Layer 17 of a small transformer language model trained on English Wikipedia (26 layers, counted from 0, width 128).
Take only the direct path to the model's output, skipping the later layers: a vector added to the residual stream pushes a token's score in proportion to its dot product with that token's output vector.

Output vectors of the tokens that the questions are about. A number n stands for n times 0.0032.
"ne": 75 -127 -32 24 -255 109 -7 3 -38 -37 48 -217 -217 33 115 -43 56 285 -70 28 25 -156 164 -91 -84 -169 -56 -37 -18 21 128 -114 -93 -62 -120 117 -4 24 -39 -67 123 -6 -59 -312 -47 -21 7 48 -4 0 -85 66 -51 -96 101 -91 -198 -23 -102 20 136 52 207 -61 -95 -13 -94 -82 299 52 45 -105 100 25 -119 -70 -71 -66 -122 -118 -9 49 264 -86 101 139 -66 42 4 120 -166 221 -57 -9 -23 -33 -244 -3 28 51 3 -152 -116 -39 -47 234 -319 -126 -25 92 -244 -234 127 13 -113 -20 -195 -91 -145 97 22 -4 -34 118 -95 110 6 -83
"ist": -27 126 77 23 -126 131 229 140 -50 -246 0 -15 -60 -44 -133 -10 80 -207 158 96 -152 -156 44 -61 -82 23 -16 173 -131 39 104 102 59 11 54 -127 52 -160 2 16 -50 -81 90 -85 41 -61 16 -26 67 0 -32 -105 -3 0 -18 39 11 -17 35 23 49 -12 -175 36 -93 165 -31 83 48 55 93 -19 34 230 64 12 -116 -151 87 90 -79 -145 25 28 -59 189 -22 -236 -151 -195 -60 -158 -124 -8 79 125 -268 19 -98 93 8 -89 -70 -11 -211 202 -10 -168 -41 -27 -30 42 -206 106 -40 17 90 5 167 13 29 -156 -61 10 -142 149 32 39
"ans": -40 -14 -108 86 45 156 19 84 183 -153 -101 -8 9 -41 105 45 78 7 -61 -48 63 -176 124 253 92 -77 43 -62 140 -225 -29 50 -74 -116 -82 -134 -17 -21 -34 103 6 -45 -48 -35 -58 -62 -113 -29 82 0 66 11 -12 -55 30 -61 -19 -23 -123 145 -56 60 -73 -101 -14 110 59 61 -88 -40 21 61 -105 -98 224 166 -220 -129 -241 -102 44 -66 70 -95 -28 90 46 -85 36 -6 64 -16 -113 3 -3 -55 -110 -11 99 0 -22 -75 -67 90 -353 -15 -10 -93 -9 -67 10 48 -42 -36 37 2 -154 137 -213 -166 14 -86 -72 179 258 141 193 42
"i": 117 80 -40 27 62 56 163 -34 -57 11 -83 -173 202 35 -152 59 135 107 29 64 -67 -83 -59 93 54 138 -9 25 -86 -198 8 60 -65 138 -38 35 80 -125 43 -56 -177 -41 -2 87 -112 32 59 28 124 0 2 -112 152 79 -118 -112 -180 -113 57 -61 -66 28 -23 4 -96 -130 60 -30 -58 64 84 -7 8 -95 -24 93 -111 183 7 159 4 51 24 -24 77 -85 51 5 59 -105 11 86 -104 -26 105 105 146 17 -37 9 67 -18 -3 -108 -85 -19 -3 -67 -94 -52 -126 49 -122 -124 135 27 67 -30 110 80 -29 -108 34 0 60 37 -21 107
"ague": 32 208 -45 5 -36 -33 -88 132 -55 -63 -176 -66 64 4 230 -12 7 286 115 -97 134 -185 -15 32 -22 -222 -105 -128 -27 -168 160 -92 -17 -13 20 -82 -86 33 -225 216 -59 119 278 -132 -34 83 -59 -73 -100 0 164 37 -155 -105 138 0 57 -71 104 -80 -109 53 0 167 -94 142 113 -42 124 -47 102 191 106 51 -51 -124 -404 -40 -186 -154 66 -10 11 -186 -209 149 -51 -107 -21 7 -26 248 -105 70 -105 -226 112 -31 -13 100 -13 -46 -102 149 -106 286 36 -70 -22 -7 181 25 184 -3 -71 -38 14 205 -8 -76 73 -35 3 140 -22 89 77 -81
"so": 9 7 -206 -73 -57 39 111 -256 -191 -87 -9 -214 71 -145 -17 -74 -78 235 -213 179 52 -93 110 -101 79 -151 -96 98 175 330 -37 -80 -183 -44 -191 76 -82 33 -205 3 -112 -20 -20 -67 83 -80 -41 108 -148 0 -136 -34 -56 -31 50 -144 -25 99 -16 20 74 -164 213 -200 -35 -47 -37 -99 172 36 157 10 147 26 -113 7 -350 -41 -118 -90 -146 -159 124 -91 134 67 -77 -238 -82 269 144 91 -82 -65 -87 102 131 -16 -62 124 -39 99 -20 -9 -144 179 -154 -82 -78 -243 -20 -204 110 -80 27 -35 -28 -113 -17 -246 26 97 -3 82 109 -61 35 -60
"ond": -67 41 -175 16 -108 14 87 165 72 76 -246 -71 51 -209 40 7 -14 173 -27 82 -8 -201 -18 -95 129 69 -8 -97 -88 -185 -22 -11 -21 85 -12 3 35 -160 -14 21 -78 95 -25 75 -113 -175 -228 97 112 0 88 -14 -6 -66 -54 85 -32 -83 -51 187 173 -57 85 74 43 101 -51 -28 -17 -23 -158 -126 65 11 -77 -129 -212 -63 -44 3 0 -332 -51 -97 -157 113 14 -109 29 55 -191 -103 -35 -141 -142 -174 137 5 -49 115 -138 101 -70 -33 -71 96 105 -114 116 180 -40 18 -59 -61 -40 9 125 22 -31 -91 -31 70 -143 69 111 -3 81 -104
"te": -49 201 102 -50 -136 240 138 -133 -64 11 22 -196 -115 -11 118 17 -213 -56 -20 75 35 -121 -63 126 -37 -285 41 -68 174 475 194 -123 22 -62 -26 -27 -152 -65 -100 -167 113 181 -117 -114 13 -71 14 78 207 0 -65 -115 179 -40 -121 -11 -22 13 -19 39 79 -129 74 -100 -69 75 -88 18 23 67 42 -169 122 -179 -175 -52 -103 76 -179 -3 -163 -23 180 -18 -130 77 -44 -211 293 127 -74 19 10 135 -19 142 39 -14 -228 99 -94 -197 46 34 -126 201 -138 33 116 -138 105 -150 181 123 -13 -20 -34 -41 -121 -94 -14 26 -46 161 -7 101 22 10
"hed": 77 202 -195 89 -39 39 -50 -163 -36 180 -199 -316 155 19 238 68 -245 58 -48 -85 158 -146 134 81 -254 -173 -77 49 -21 -211 -213 -84 -140 -3 76 10 -184 41 31 -140 137 86 17 -130 151 -153 0 49 -93 0 -144 -44 -100 -2 114 -130 32 24 -92 24 95 -139 -36 -29 19 -137 57 81 -20 -113 -64 -121 -48 264 -24 211 -171 -27 -145 21 -109 98 214 33 -90 150 100 -29 47 54 -19 -23 92 -71 -8 -207 -4 -4 3 -29 125 42 28 75 -89 -17 -52 8 30 79 -16 68 -70 -298 115 -48 -96 -78 12 -153 65 194 -138 -98 -11 -13 282 -32
"sh": -41 97 -39 -52 37 83 100 -40 -82 24 -8 -50 13 -293 -137 -66 38 -11 89 212 18 -78 108 -4 125 -246 -83 -6 171 20 14 47 -91 -165 -101 29 -27 61 5 -10 283 -200 15 -56 16 -37 -179 91 -191 0 24 141 -126 -29 40 10 -71 0 -297 9 -89 -33 30 93 -13 -115 -12 -31 285 -11 -175 127 102 -150 -8 -83 -174 76 87 -112 -51 19 -108 197 90 11 171 -174 -100 192 -246 150 83 -84 -110 -35 61 -18 84 6 12 -33 11 -74 -89 20 -105 18 -114 -286 -41 -183 121 -74 -92 -40 -70 156 -161 -21 21 -160 -6 -51 136 93 15 20
"old": -52 46 -60 -5 62 204 100 -52 40 -111 -205 -136 165 -207 35 -28 30 104 -77 64 157 -259 21 -127 0 111 75 46 88 -118 -219 -289 -24 -117 -123 -105 125 -166 -121 50 94 -130 -163 -19 -102 102 -19 42 31 0 -33 -68 -27 13 22 273 216 164 -52 -15 6 -102 -213 112 134 -102 -35 50 106 49 19 -37 54 42 -3 -53 -184 -100 -142 -9 61 100 43 -74 -102 93 70 -50 -34 -85 -79 -152 122 -17 79 -9 57 -36 8 -116 -90 83 35 81 151 30 -193 101 29 -35 -135 69 148 -98 -142 -26 -6 17 -173 -107 -15 -38 -239 -31 -39 -70 73 -15
"ild": 115 211 141 -78 -95 49 -122 132 125 -3 -90 -201 125 115 148 55 -12 102 124 147 60 -247 191 68 -46 60 3 -68 54 -131 175 59 -22 12 -34 -176 76 -15 -8 7 26 161 -103 0 -82 48 -138 -157 -124 0 -43 -15 55 -40 -88 -61 -28 145 -89 -9 188 9 13 45 67 -27 -30 19 74 -74 132 -141 -32 68 110 -66 -158 -114 37 79 78 -63 100 -53 -53 157 46 -255 -133 135 -244 49 118 -43 -42 -171 -83 -4 -180 -37 -199 -131 -112 187 91 216 -25 100 115 -13 -32 -60 -71 -85 -6 -20 21 -97 -226 -98 35 230 -39 114 -13 208 -23 -53
"che": -129 258 3 -60 -73 78 -50 -40 98 234 -12 -228 145 -173 66 16 98 107 78 125 180 -177 125 30 -125 -195 -63 -123 83 244 -129 20 -146 16 -33 19 -160 115 -32 67 -31 62 -149 -103 -3 44 -48 26 30 0 -30 -72 139 -33 -46 -107 30 38 -59 -59 -14 -90 20 -74 5 230 -37 -33 160 25 139 140 304 63 -128 -10 -151 -91 -29 -103 -175 123 -60 79 -112 -37 -99 -208 104 84 46 -78 -41 27 -110 104 -64 -23 -66 88 -15 -115 18 62 -296 155 83 -131 -52 3 -85 -196 214 -204 149 -38 -96 -33 -216 11 13 -148 70 -106 -35 -165 9 -49
"ain": 72 99 -173 43 9 75 -81 131 116 66 -15 -82 -128 -106 40 22 86 125 111 58 133 -224 39 -71 -198 157 148 -147 -10 -71 47 130 -78 54 -30 -255 55 -223 -33 81 -25 -70 -53 -205 -96 -46 -122 -12 9 0 63 227 64 -38 66 82 155 89 -77 -20 -111 -78 127 -103 -39 126 -70 -5 173 25 114 145 -80 62 18 21 -123 114 18 87 8 82 -76 -117 -48 -7 -49 -224 -36 -27 -185 44 -61 -68 20 -91 -85 -9 -158 52 -92 -59 50 115 -43 -188 34 -45 276 -73 -40 132 42 -56 57 -6 -6 -144 56 78 -2 93 50 7 89 222 0 -65
"outh": 60 205 -77 48 -24 -6 13 234 -22 67 -134 -204 57 -191 128 -175 110 198 -99 77 177 -164 99 -163 -167 25 14 31 27 -5 -29 -234 -6 11 184 -115 55 -18 -10 129 241 52 160 -35 -154 114 -303 -167 72 0 -71 -94 -47 -11 -32 137 152 -54 -92 192 103 4 153 -131 130 116 -157 -17 173 -96 24 157 148 14 106 -304 -218 30 -299 -182 0 26 -139 -129 -146 66 -40 -153 24 142 114 195 19 58 -84 -30 -32 -40 -69 -197 -36 -119 -151 30 -281 210 -135 -205 -4 53 -84 104 145 33 -171 -40 123 137 14 -193 73 390 -215 83 -34 198 133 -20
"ory": -118 -130 -46 -76 -139 343 -22 9 102 142 -151 -59 -303 46 213 98 -68 234 -193 -46 134 -210 84 38 -81 -43 70 13 107 52 230 -186 21 -225 31 -55 16 -70 3 55 -49 -3 13 141 46 -107 28 -86 20 0 104 19 171 -61 -7 -3 -162 -68 -39 -124 -97 24 215 -32 -18 -54 73 -133 10 28 168 170 -45 61 52 -20 -46 -122 -220 173 -63 230 -64 100 16 198 58 -232 -32 -27 0 0 -55 21 52 -180 -24 -20 25 188 131 -134 -64 50 38 207 202 141 -137 -89 -19 -64 80 -50 22 -34 49 107 -20 -84 38 330 95 111 103 18 112 -50
"x": 20 94 160 -209 -30 99 -78 -73 -103 -38 8 -257 -40 223 114 -10 -87 153 81 -110 -139 -8 -75 51 -54 -39 -165 -53 -55 72 60 -21 24 88 -35 0 -167 56 -60 252 145 -31 -68 -35 41 -142 -9 -47 -15 0 -247 -9 21 20 -96 -192 -99 78 80 154 -75 -69 -95 22 32 85 -25 28 148 -23 78 -17 62 -11 -52 -155 -138 -75 15 -117 77 34 265 -154 141 57 82 24 15 206 -16 -123 81 -158 -87 26 49 -4 88 -19 -46 -197 40 11 -16 37 17 38 -69 -120 30 -163 13 -110 60 -19 -96 142 -35 -10 -17 78 -11 -23 -32 25 19 48
"out": 25 -172 -215 -15 -116 112 -73 121 9 226 -93 -243 213 -124 138 -3 -36 98 -61 167 22 -110 96 0 -86 174 -3 57 38 -315 -29 -56 -46 -212 17 7 110 -79 -35 -63 60 57 140 -251 155 84 74 67 -59 0 -11 -16 109 9 241 -28 -30 43 39 -96 84 -119 124 -107 -60 29 -99 54 158 -31 -129 106 193 59 47 -109 39 -29 -186 -169 -81 -61 -148 55 99 45 86 -76 205 -83 -58 31 -154 142 4 -107 101 -17 -22 -47 6 -179 46 80 -57 84 -100 3 206 -201 -133 181 -19 76 -218 -34 53 161 -87 -206 81 93 9 -64 209 -52 200 -20
"ical": 98 264 51 -173 -3 142 135 -97 22 114 -333 -135 -102 90 -131 112 40 -108 -230 40 63 -285 48 -83 -58 -67 31 41 152 210 47 -86 88 -42 -97 -74 -144 105 -61 -78 4 -6 -179 19 -178 21 141 75 -88 0 -248 128 112 49 31 -46 87 -53 -170 -29 43 -73 -39 28 -74 -20 26 58 -23 -125 132 29 -39 129 160 105 -198 -59 -213 -34 -154 46 -70 12 13 96 78 -267 -113 -149 -225 174 -224 -66 -119 -56 -25 -29 -208 -51 154 -72 -120 -34 -11 179 -114 -239 7 -71 -97 -38 54 32 3 -52 57 -154 137 -30 61 26 190 -80 -33 85 69 -31
" |\n\n": -136 -66 -11 -143 -101 -76 -219 -5 -19 27 -71 -29 24 75 127 -116 63 -126 35 197 -21 -29 54 -215 169 51 5 39 207 146 -90 -41 120 -24 78 122 -43 213 -48 -9 -120 -91 121 107 -36 97 104 107 -67 0 -9 114 142 -25 -63 200 8 171 -36 81 -44 6 6 -62 4 234 -75 19 -89 96 -57 -26 -59 -109 -105 -23 -223 -147 -25 17 -78 71 -79 10 48 57 13 0 -121 73 46 60 69 -75 -117 156 -61 -25 -50 71 251 37 -74 100 158 -46 -120 -5 39 6 42 60 -28 -126 104 -71 -33 -5 -163 -77 -5 209 -48 63 -70 21 41 34
"ess": -91 86 -117 38 -28 210 134 -154 -66 0 -54 97 177 -65 -117 -8 0 79 0 -46 45 -244 -120 -166 -85 239 11 -21 -67 -48 -92 -51 113 -129 -118 60 93 -101 10 159 68 67 90 91 -81 -6 -230 -18 -28 0 -101 103 -30 6 78 50 72 -117 -39 147 -84 106 13 80 -9 -175 -93 -136 0 114 93 117 -74 28 -3 -81 -256 -3 55 -82 13 -151 -92 26 -3 -48 -39 -151 -101 -108 -53 -34 -117 11 -41 -74 -250 5 -57 -6 236 15 -118 131 -32 -50 67 -22 72 -136 -125 -122 -162 130 -116 2 151 -257 -155 27 -35 27 -154 -264 -56 -127 62 -87
"ely": 24 -126 209 -85 4 142 -125 -115 -221 115 -140 0 7 174 21 -6 0 176 -269 128 276 -194 149 144 -19 125 133 7 6 13 -61 -17 46 -113 -30 -4 0 253 -124 -70 49 -138 136 32 4 -137 189 39 275 0 -74 89 -71 -100 -134 -66 -100 237 -116 -24 34 29 77 52 171 -54 82 -70 89 -145 -7 -33 -93 79 40 153 -282 -155 -230 -39 -22 76 19 89 -54 181 -85 -139 -170 -55 -127 -125 56 89 76 -21 -7 -33 -208 60 -62 -317 -73 180 -350 93 78 138 45 -122 -44 44 0 -162 -21 -46 -133 -158 -34 -27 32 54 115 -183 -19 161 98 -7
"eptember": 86 21 8 51 -270 148 -333 -163 -91 166 -262 -84 119 -191 -186 -130 -171 160 -131 312 89 -156 180 5 -47 -138 -109 -210 -54 -53 -71 -227 102 -51 -63 -156 -36 125 57 55 75 -13 42 -279 0 -92 -182 -180 36 0 -186 -64 -52 -127 9 249 128 -9 -20 72 217 -108 -77 -165 68 4 50 -181 207 101 139 259 51 97 192 -144 -287 -136 -214 -52 -160 -157 128 99 -181 65 -190 -127 119 237 -10 61 116 73 -15 -13 -164 -69 -277 41 65 -49 70 61 -255 159 -112 -117 365 -36 -10 -103 333 121 -30 -83 -113 -28 -62 -367 89 444 -159 84 -180 178 85 27
" at": -85 25 69 13 64 -119 127 13 -23 12 -7 41 -4 -48 49 37 -41 2 -55 142 68 19 27 95 -29 42 -5 -27 -73 46 -39 27 54 -7 8 -54 -109 270 82 -69 -38 20 -100 -88 -116 2 38 -68 49 0 -60 -77 -159 -17 -54 -92 78 -37 83 -26 46 39 29 -54 -16 82 73 -73 55 18 39 53 -54 18 -91 -74 97 -48 64 -28 -45 26 -96 28 -91 34 -2 -133 70 20 39 46 129 58 -41 -83 -116 3 -85 -67 67 -6 -17 46 44 -14 -204 -8 -2 73 -13 -8 -25 5 -57 7 -26 -26 9 17 65 -62 67 -126 -109 12 114 58
"iam": 121 107 -126 104 -199 189 149 -40 33 -101 -119 -53 -3 136 -157 -111 156 -213 -64 283 103 -273 161 -213 175 -32 38 -170 -64 84 205 -21 61 -117 99 -127 8 8 0 126 262 66 126 -28 -62 98 -55 -90 122 0 -86 84 41 -12 -28 229 57 7 -223 -20 44 113 54 -43 116 152 93 -45 67 86 -64 75 153 3 148 -92 -267 131 -45 -137 33 20 -109 27 136 43 -64 -136 26 -123 4 39 112 112 -102 -40 -223 -22 -90 155 -16 -25 -130 140 22 104 20 -216 118 -205 -272 -78 109 3 51 -20 295 138 -70 -107 25 48 88 70 86 70 134 14
"A": 84 79 -64 27 -4 245 -104 138 -57 53 49 193 -77 -126 2 -2 -80 -53 -84 68 125 41 -25 -47 37 -79 63 -45 100 -78 46 -60 -5 54 -25 43 13 -250 2 -7 168 -18 -6 43 111 -47 -5 30 -29 0 -5 84 -120 10 -81 65 188 0 110 -116 32 -2 111 -85 65 -47 -8 -2 -64 35 48 -12 20 24 -40 33 -266 -115 -99 -107 64 -136 60 45 -56 -73 -26 27 -13 47 52 -30 -93 -68 -136 -10 7 -4 28 -54 -68 105 -7 101 -14 -43 -50 -5 5 -74 29 18 170 29 -23 -8 36 78 -72 -62 28 -82 70 -165 142 40 -16 -101

Each question shows what one neuron of this layer's MLP adds at an activation of 1. A number n stands for n times 0.0008.

n283: -93 -149 46 132 -84 -13 -48 0 -19 18 104 217 29 -91 -19 -216 -16 -32 -109 140 233 112 106 -13 81 -132 -9 -22 133 50 9 59 -80 176 56 -35 -193 -25 229 -69 57 -42 98 -94 16 144 -131 -3 -88 -119 -20 -101 104 68 -34 -23 39 -141 17 69 -47 -58 99 178 -185 -35 -63 -65 -101 117 -279 -156 6 -44 -107 101 17 -160 -41 54 42 19 174 -7 152 -127 16 151 22 -52 10 40 -64 97 42 -10 -85 134 49 -151 -19 198 -100 96 -72 121 -203 152 -119 117 -28 258 -42 -71 -18 313 -16 70 -62 -99 -215 0 101 12 44 102 122 0
Which of these tokens does it push up most? "A"

n43: -44 34 161 -80 -102 100 53 -97 -88 126 -128 -32 -102 -131 60 153 -38 -32 113 -84 -73 41 -106 3 36 106 -152 -95 173 20 -18 -68 3 -275 45 118 -25 -52 -119 -21 105 78 92 83 -137 -84 -137 -18 -113 -70 -146 196 -32 85 -6 13 -76 -31 255 58 -92 -107 127 25 225 -51 -121 -25 199 145 80 12 -74 -33 -49 -60 122 -78 -143 -6 -125 -94 -149 51 126 -111 3 -34 -253 -21 74 82 -144 3 79 78 -118 42 -85 185 117 123 40 -20 -149 162 0 -34 -98 -160 70 0 114 129 147 41 -115 -171 -61 -99 3 -32 -101 -68 62 -37 20 -148
Which three tokens does it push up most, strongest first? "ess", "so", "ory"

n68: 0 82 209 -47 -360 0 39 -67 -143 -66 -185 -92 -30 52 272 -207 -143 79 74 -97 -110 -139 -90 -35 -98 -89 -180 -202 -71 -133 122 -89 139 19 -108 16 -74 12 -74 75 0 12 -188 48 92 -83 -55 -79 -6 -18 -74 -105 -66 66 6 160 -129 110 0 -55 128 -9 127 -6 -117 11 -12 -139 48 68 68 -74 38 35 23 -124 32 182 21 25 -116 -30 28 -112 18 -15 -69 107 12 -40 53 -63 3 -93 69 12 -68 131 45 -14 114 188 -215 61 47 -86 71 125 -71 6 -3 -109 -72 -51 98 43 -33 124 -41 -26 -95 118 151 -71 -35 146 82 18
Which of these tokens does it push up most? "x"

n171: -71 41 -100 -60 -46 10 30 203 103 -53 52 173 -88 145 -52 148 -90 83 -21 96 67 -15 24 -70 3 -116 113 149 -80 -59 102 -103 0 -102 -30 59 -60 -156 -138 -53 -46 61 -109 -88 97 93 119 19 -129 -250 60 -25 266 -26 -266 153 45 -215 -50 93 130 -156 -85 68 -49 -73 0 -203 -120 13 26 67 160 31 -22 -115 77 -68 67 -43 -42 -133 -106 -46 73 -74 -22 58 -158 -55 80 -44 74 18 -201 -51 27 40 -11 106 -190 54 107 250 -54 189 275 -57 49 -7 158 142 -102 172 -43 109 13 7 -9 -78 -48 131 24 -104 89 103 -156 -143
Pushed down most: "hed"

n3: 25 96 16 -56 106 -113 -24 -104 218 -81 -36 -151 -63 117 80 -103 -38 64 -48 62 198 -144 220 81 -103 69 169 47 81 35 81 114 -22 87 -153 -95 -90 -31 -12 89 -167 0 -229 -61 -139 -22 141 -40 66 -33 -66 179 -47 -3 97 26 35 -151 -3 -29 6 -136 -151 32 27 43 50 -80 111 -152 -9 -85 -91 50 -15 -6 48 16 -34 30 -164 54 -6 -10 -172 -262 107 82 -22 -21 84 195 19 -30 -54 109 89 164 21 -27 25 85 -49 -265 35 -342 27 -42 81 138 -163 45 53 143 -134 -16 -107 103 32 15 -60 -256 82 -36 56 -94 107 54
Which two tokens does it push up most, strongest first? "ical", "ain"

n4: 21 3 -43 -9 228 -132 -17 133 86 43 -76 -6 -32 -101 -96 -27 35 -92 3 -63 -21 67 -14 -125 -9 74 126 58 -44 108 51 -76 -176 31 6 -135 -41 174 59 34 -92 41 99 -54 -50 194 -115 49 84 61 80 29 71 -122 57 -155 80 -68 -134 -39 97 0 -85 30 -10 -37 257 -3 -79 -174 -137 -50 -50 -66 -40 -180 -140 -115 38 -53 56 -251 -47 60 -85 -64 131 -47 -38 6 161 88 15 207 24 -146 128 0 119 144 43 33 218 182 -14 -101 -88 33 -56 -6 55 37 -154 -65 -33 -61 47 6 126 28 -53 -192 -3 142 12 121 200 -33
Which of these tokens does it push up most? "ague"

n234: 16 -141 -228 16 11 81 -76 94 65 -9 -22 119 -71 32 -23 73 -133 83 -52 63 70 16 -6 141 24 136 47 -22 42 -142 -77 217 -16 -48 114 155 19 45 99 -9 -150 -113 96 -168 68 -168 28 203 299 24 -159 -25 -150 29 72 110 114 -239 -7 -37 -80 101 -114 209 -64 -114 -103 46 34 -3 -67 -19 -167 -90 -38 -30 154 97 -113 162 3 -55 -152 -76 207 229 -148 117 -130 -25 138 -100 120 -203 -85 109 -6 33 7 -64 19 -47 79 9 85 11 -103 93 241 20 165 -16 -39 108 -28 4 -84 -7 6 19 -7 -69 -153 -49 150 -84 85 130
Which of these tokens does it push up most? "out"

n147: 178 -107 148 50 83 54 24 -203 -22 23 -188 -63 0 16 -87 -146 -188 120 -124 30 -203 -111 117 185 -44 105 -158 31 50 113 -139 170 -41 -77 -33 17 -6 125 -54 -43 51 9 114 -142 38 -76 -34 -102 -103 -47 43 -181 -44 141 290 -10 -80 -54 -75 49 -52 -195 37 38 183 0 -57 48 -166 -69 13 123 13 -101 -152 55 -27 25 -22 -12 -130 13 -261 129 183 102 -151 143 108 -12 60 15 -54 -69 83 -95 105 83 -121 -263 141 146 99 -77 59 -144 85 53 -136 -17 6 67 -12 13 63 29 -16 -94 -12 122 -57 -119 62 -6 -110 3 58 13
Which of these tokens does it push up most? "hed"

n70: 54 31 -59 71 -38 50 -115 -53 -63 220 33 -74 123 133 -109 -16 -212 61 -12 47 119 -114 200 12 103 190 92 -140 -37 -43 99 65 6 140 -173 -93 103 53 -153 151 -90 113 -40 58 -25 13 34 -179 21 103 43 87 -79 83 -188 -121 -48 -44 29 107 -17 48 -51 25 89 89 38 -51 150 -236 -228 31 97 -37 -40 58 -116 -133 -22 -18 -13 41 -53 128 -33 -69 79 9 -123 -90 106 -171 19 -12 -105 -172 77 -129 -155 6 -171 57 55 180 112 -126 45 -132 42 -122 -108 36 -68 -60 -68 -259 123 -162 -149 -143 171 16 187 -102 100 41 -95 -54
Which three tokens does it push up most, strongest first? "ely", "ild", "iam"

n151: -118 -45 -24 26 7 -81 107 46 0 99 -44 203 -54 118 40 10 85 93 -78 -12 165 -71 12 -177 76 36 127 52 -19 99 -203 -40 133 177 149 -111 -123 113 -34 35 -105 205 117 66 -20 46 -264 10 3 -68 -85 55 127 102 -160 -128 -7 176 -159 -20 132 10 101 -30 -18 0 -6 13 -72 -139 -74 -58 71 3 -230 -113 138 7 26 -92 55 -62 95 3 -78 -14 9 134 52 -159 52 -139 -79 68 214 -312 -133 122 39 55 58 235 -92 -101 171 192 85 22 16 89 -54 -191 -15 89 -86 38 205 -64 173 -113 -90 146 -48 -118 -45 -16 -21 -125
Which two tokens does it push up most, strongest first? "ond", "ess"

n5: 52 120 23 -5 84 -38 -57 5 -265 89 -50 -106 60 67 73 211 -19 -38 47 49 5 -76 -57 -95 38 -28 56 -57 -109 -65 21 -153 -74 -125 -51 20 -109 103 -60 -110 19 91 -38 235 55 168 132 -70 68 82 52 -32 64 -36 -24 -23 31 -11 -122 -147 13 -97 -37 -11 -45 -35 145 240 118 -117 49 33 -38 100 -192 90 3 -58 -63 81 176 116 18 73 -17 -43 43 14 -91 76 87 83 -130 52 78 8 -42 69 234 39 -8 62 27 160 77 40 103 -33 -97 -37 13 -153 -5 -8 -29 29 41 -57 184 -13 135 0 -87 -81 -27 -22 195 -202
Which of these tokens does it push up most? "hed"

n123: 9 -71 -10 123 -65 0 38 -59 50 -166 0 88 45 0 231 217 -119 -43 83 75 -118 52 35 22 -16 22 182 -34 -46 11 24 -135 71 -109 26 -57 15 40 125 18 -32 112 -49 -79 128 66 -107 131 3 37 107 -261 136 -9 207 -6 157 6 35 51 63 -107 76 104 -34 73 -65 -174 -152 0 102 -3 269 76 -107 95 128 -87 -155 147 193 9 55 171 -135 -16 -39 -88 -12 -15 68 -18 -175 53 66 40 -24 106 95 -68 -166 -323 -6 120 18 28 111 227 42 -137 31 -21 -15 -57 41 45 -31 -294 -168 135 -60 -3 -72 -83 -12 -25 57 -119
Which of these tokens does it push up most? "te"

n137: 13 -77 -61 225 -34 65 76 62 -47 -20 -111 129 -191 -61 -6 -86 -232 43 -89 -79 -70 -56 139 62 46 100 -61 3 -71 154 72 32 -103 -89 191 -60 -120 120 68 43 8 94 188 -175 -41 -38 -113 37 -30 364 104 -160 -12 95 -87 -52 -13 181 -19 -19 -34 -117 65 189 0 37 -96 -200 24 136 59 -19 62 -113 -3 38 -34 113 -131 65 -9 -188 61 -130 10 -186 6 41 34 36 -22 21 -75 -24 44 -93 95 -163 -38 71 145 130 116 -44 -91 -35 -51 -86 -12 36 -46 45 -120 -126 89 -363 200 -51 -200 -30 193 -140 14 -125 31 -66 164 142
Pushed down most: "ild"

n157: 189 -24 121 -74 -22 99 -6 -55 -24 123 49 -113 50 185 28 105 124 6 81 0 -93 -4 120 27 -109 -182 -268 112 -54 -88 115 11 -85 -51 50 -6 -10 -30 -65 84 -49 -164 -22 31 179 154 -84 -195 72 184 -157 -13 -236 -108 -165 181 3 -110 -82 342 22 28 -6 28 -49 3 54 -247 75 -98 -61 181 14 -73 -81 -31 186 -168 -119 -6 110 -169 26 -45 4 64 279 96 45 -95 65 180 -103 52 45 75 -221 -23 -142 97 7 -31 -251 -135 -132 171 -195 -129 13 90 -7 128 3 -111 -62 -81 -154 26 -153 -26 29 77 -137 -62 132 62 121 -28
Pushed down most: "ain"

n124: 67 -220 -49 -169 -52 60 -131 3 -38 -41 -100 48 -104 -93 107 59 -51 56 -27 65 83 -252 -15 60 111 134 -99 69 113 55 15 69 6 -3 181 -132 75 -47 97 233 16 197 -74 13 -89 124 -68 62 -139 171 -83 153 21 84 -24 46 308 -57 -105 52 0 -93 -43 -35 73 -130 -155 -116 106 0 107 44 44 132 -84 110 -224 -188 0 27 41 -137 -57 13 237 -143 145 73 213 -191 -76 157 -19 -172 109 120 63 -130 167 69 -41 -115 112 119 0 -28 43 -39 -12 -30 9 15 -134 244 39 -191 -6 -59 0 37 27 97 -38 27 57 32 142 83
Pushed down most: " at"

n186: -228 256 24 34 19 44 57 41 -44 11 -3 -25 -24 -83 -12 57 -44 -78 -61 -19 -63 168 36 -20 -148 129 -99 3 -40 45 134 -147 200 93 36 -225 81 37 -31 190 -103 -9 74 -125 52 -32 131 -37 -128 196 121 77 -32 212 -42 -6 -115 -154 154 -6 -29 -9 -21 -9 10 174 55 -47 106 -20 64 -14 203 28 46 44 -51 125 -61 -16 111 -100 46 -246 -156 -24 -79 -67 -6 -64 182 17 -61 -80 153 38 -66 -178 102 -47 -43 23 97 52 14 -129 45 -6 36 -110 -63 -31 19 12 44 -156 0 198 195 48 -155 6 -51 36 127 90 31 -53
Pushed down most: "ely"

n245: 138 -89 -9 -65 160 6 42 -17 78 -91 75 107 11 44 -219 -9 99 -86 26 87 -43 90 3 3 79 -69 -70 62 -53 33 -17 93 -99 -13 28 11 27 62 94 -29 147 -144 -130 46 -105 -48 -9 -12 -11 -197 38 -260 17 -9 -32 -214 -100 -129 -196 161 -118 18 -57 145 -49 27 -98 24 -80 -71 -21 51 -77 -13 -144 269 62 57 -116 62 -195 199 65 -52 -50 112 -41 129 -51 -117 21 29 63 -85 -18 60 -111 285 131 -3 -225 -78 3 56 42 -90 -66 13 0 -107 32 32 3 42 176 333 -15 -10 39 194 -147 125 -3 9 145 -36 138 85
Which two tokens does it push up most, strongest first? "i", "ans"

n247: 3 275 -76 16 -3 131 -192 -114 -177 21 -43 -75 -3 -104 94 -102 -19 83 85 104 66 50 -109 -85 -27 45 181 -19 -6 -41 -138 -40 -80 122 126 68 25 -51 27 -81 105 -54 -193 -62 -6 186 -59 47 131 -158 130 -129 190 -75 9 -36 42 -35 -13 115 -50 16 -142 -149 10 29 -197 127 37 -161 64 64 197 7 19 -238 21 -42 108 -106 51 -167 -9 23 13 224 -93 -209 -42 -73 -57 -19 19 -58 -10 -105 67 65 -7 -69 25 -11 -84 132 27 60 -197 -149 61 0 -151 -129 -117 116 215 59 13 -7 158 53 89 202 -131 -30 82 141 80 -239
Which two tokens does it push up most, strongest first? "outh", "eptember"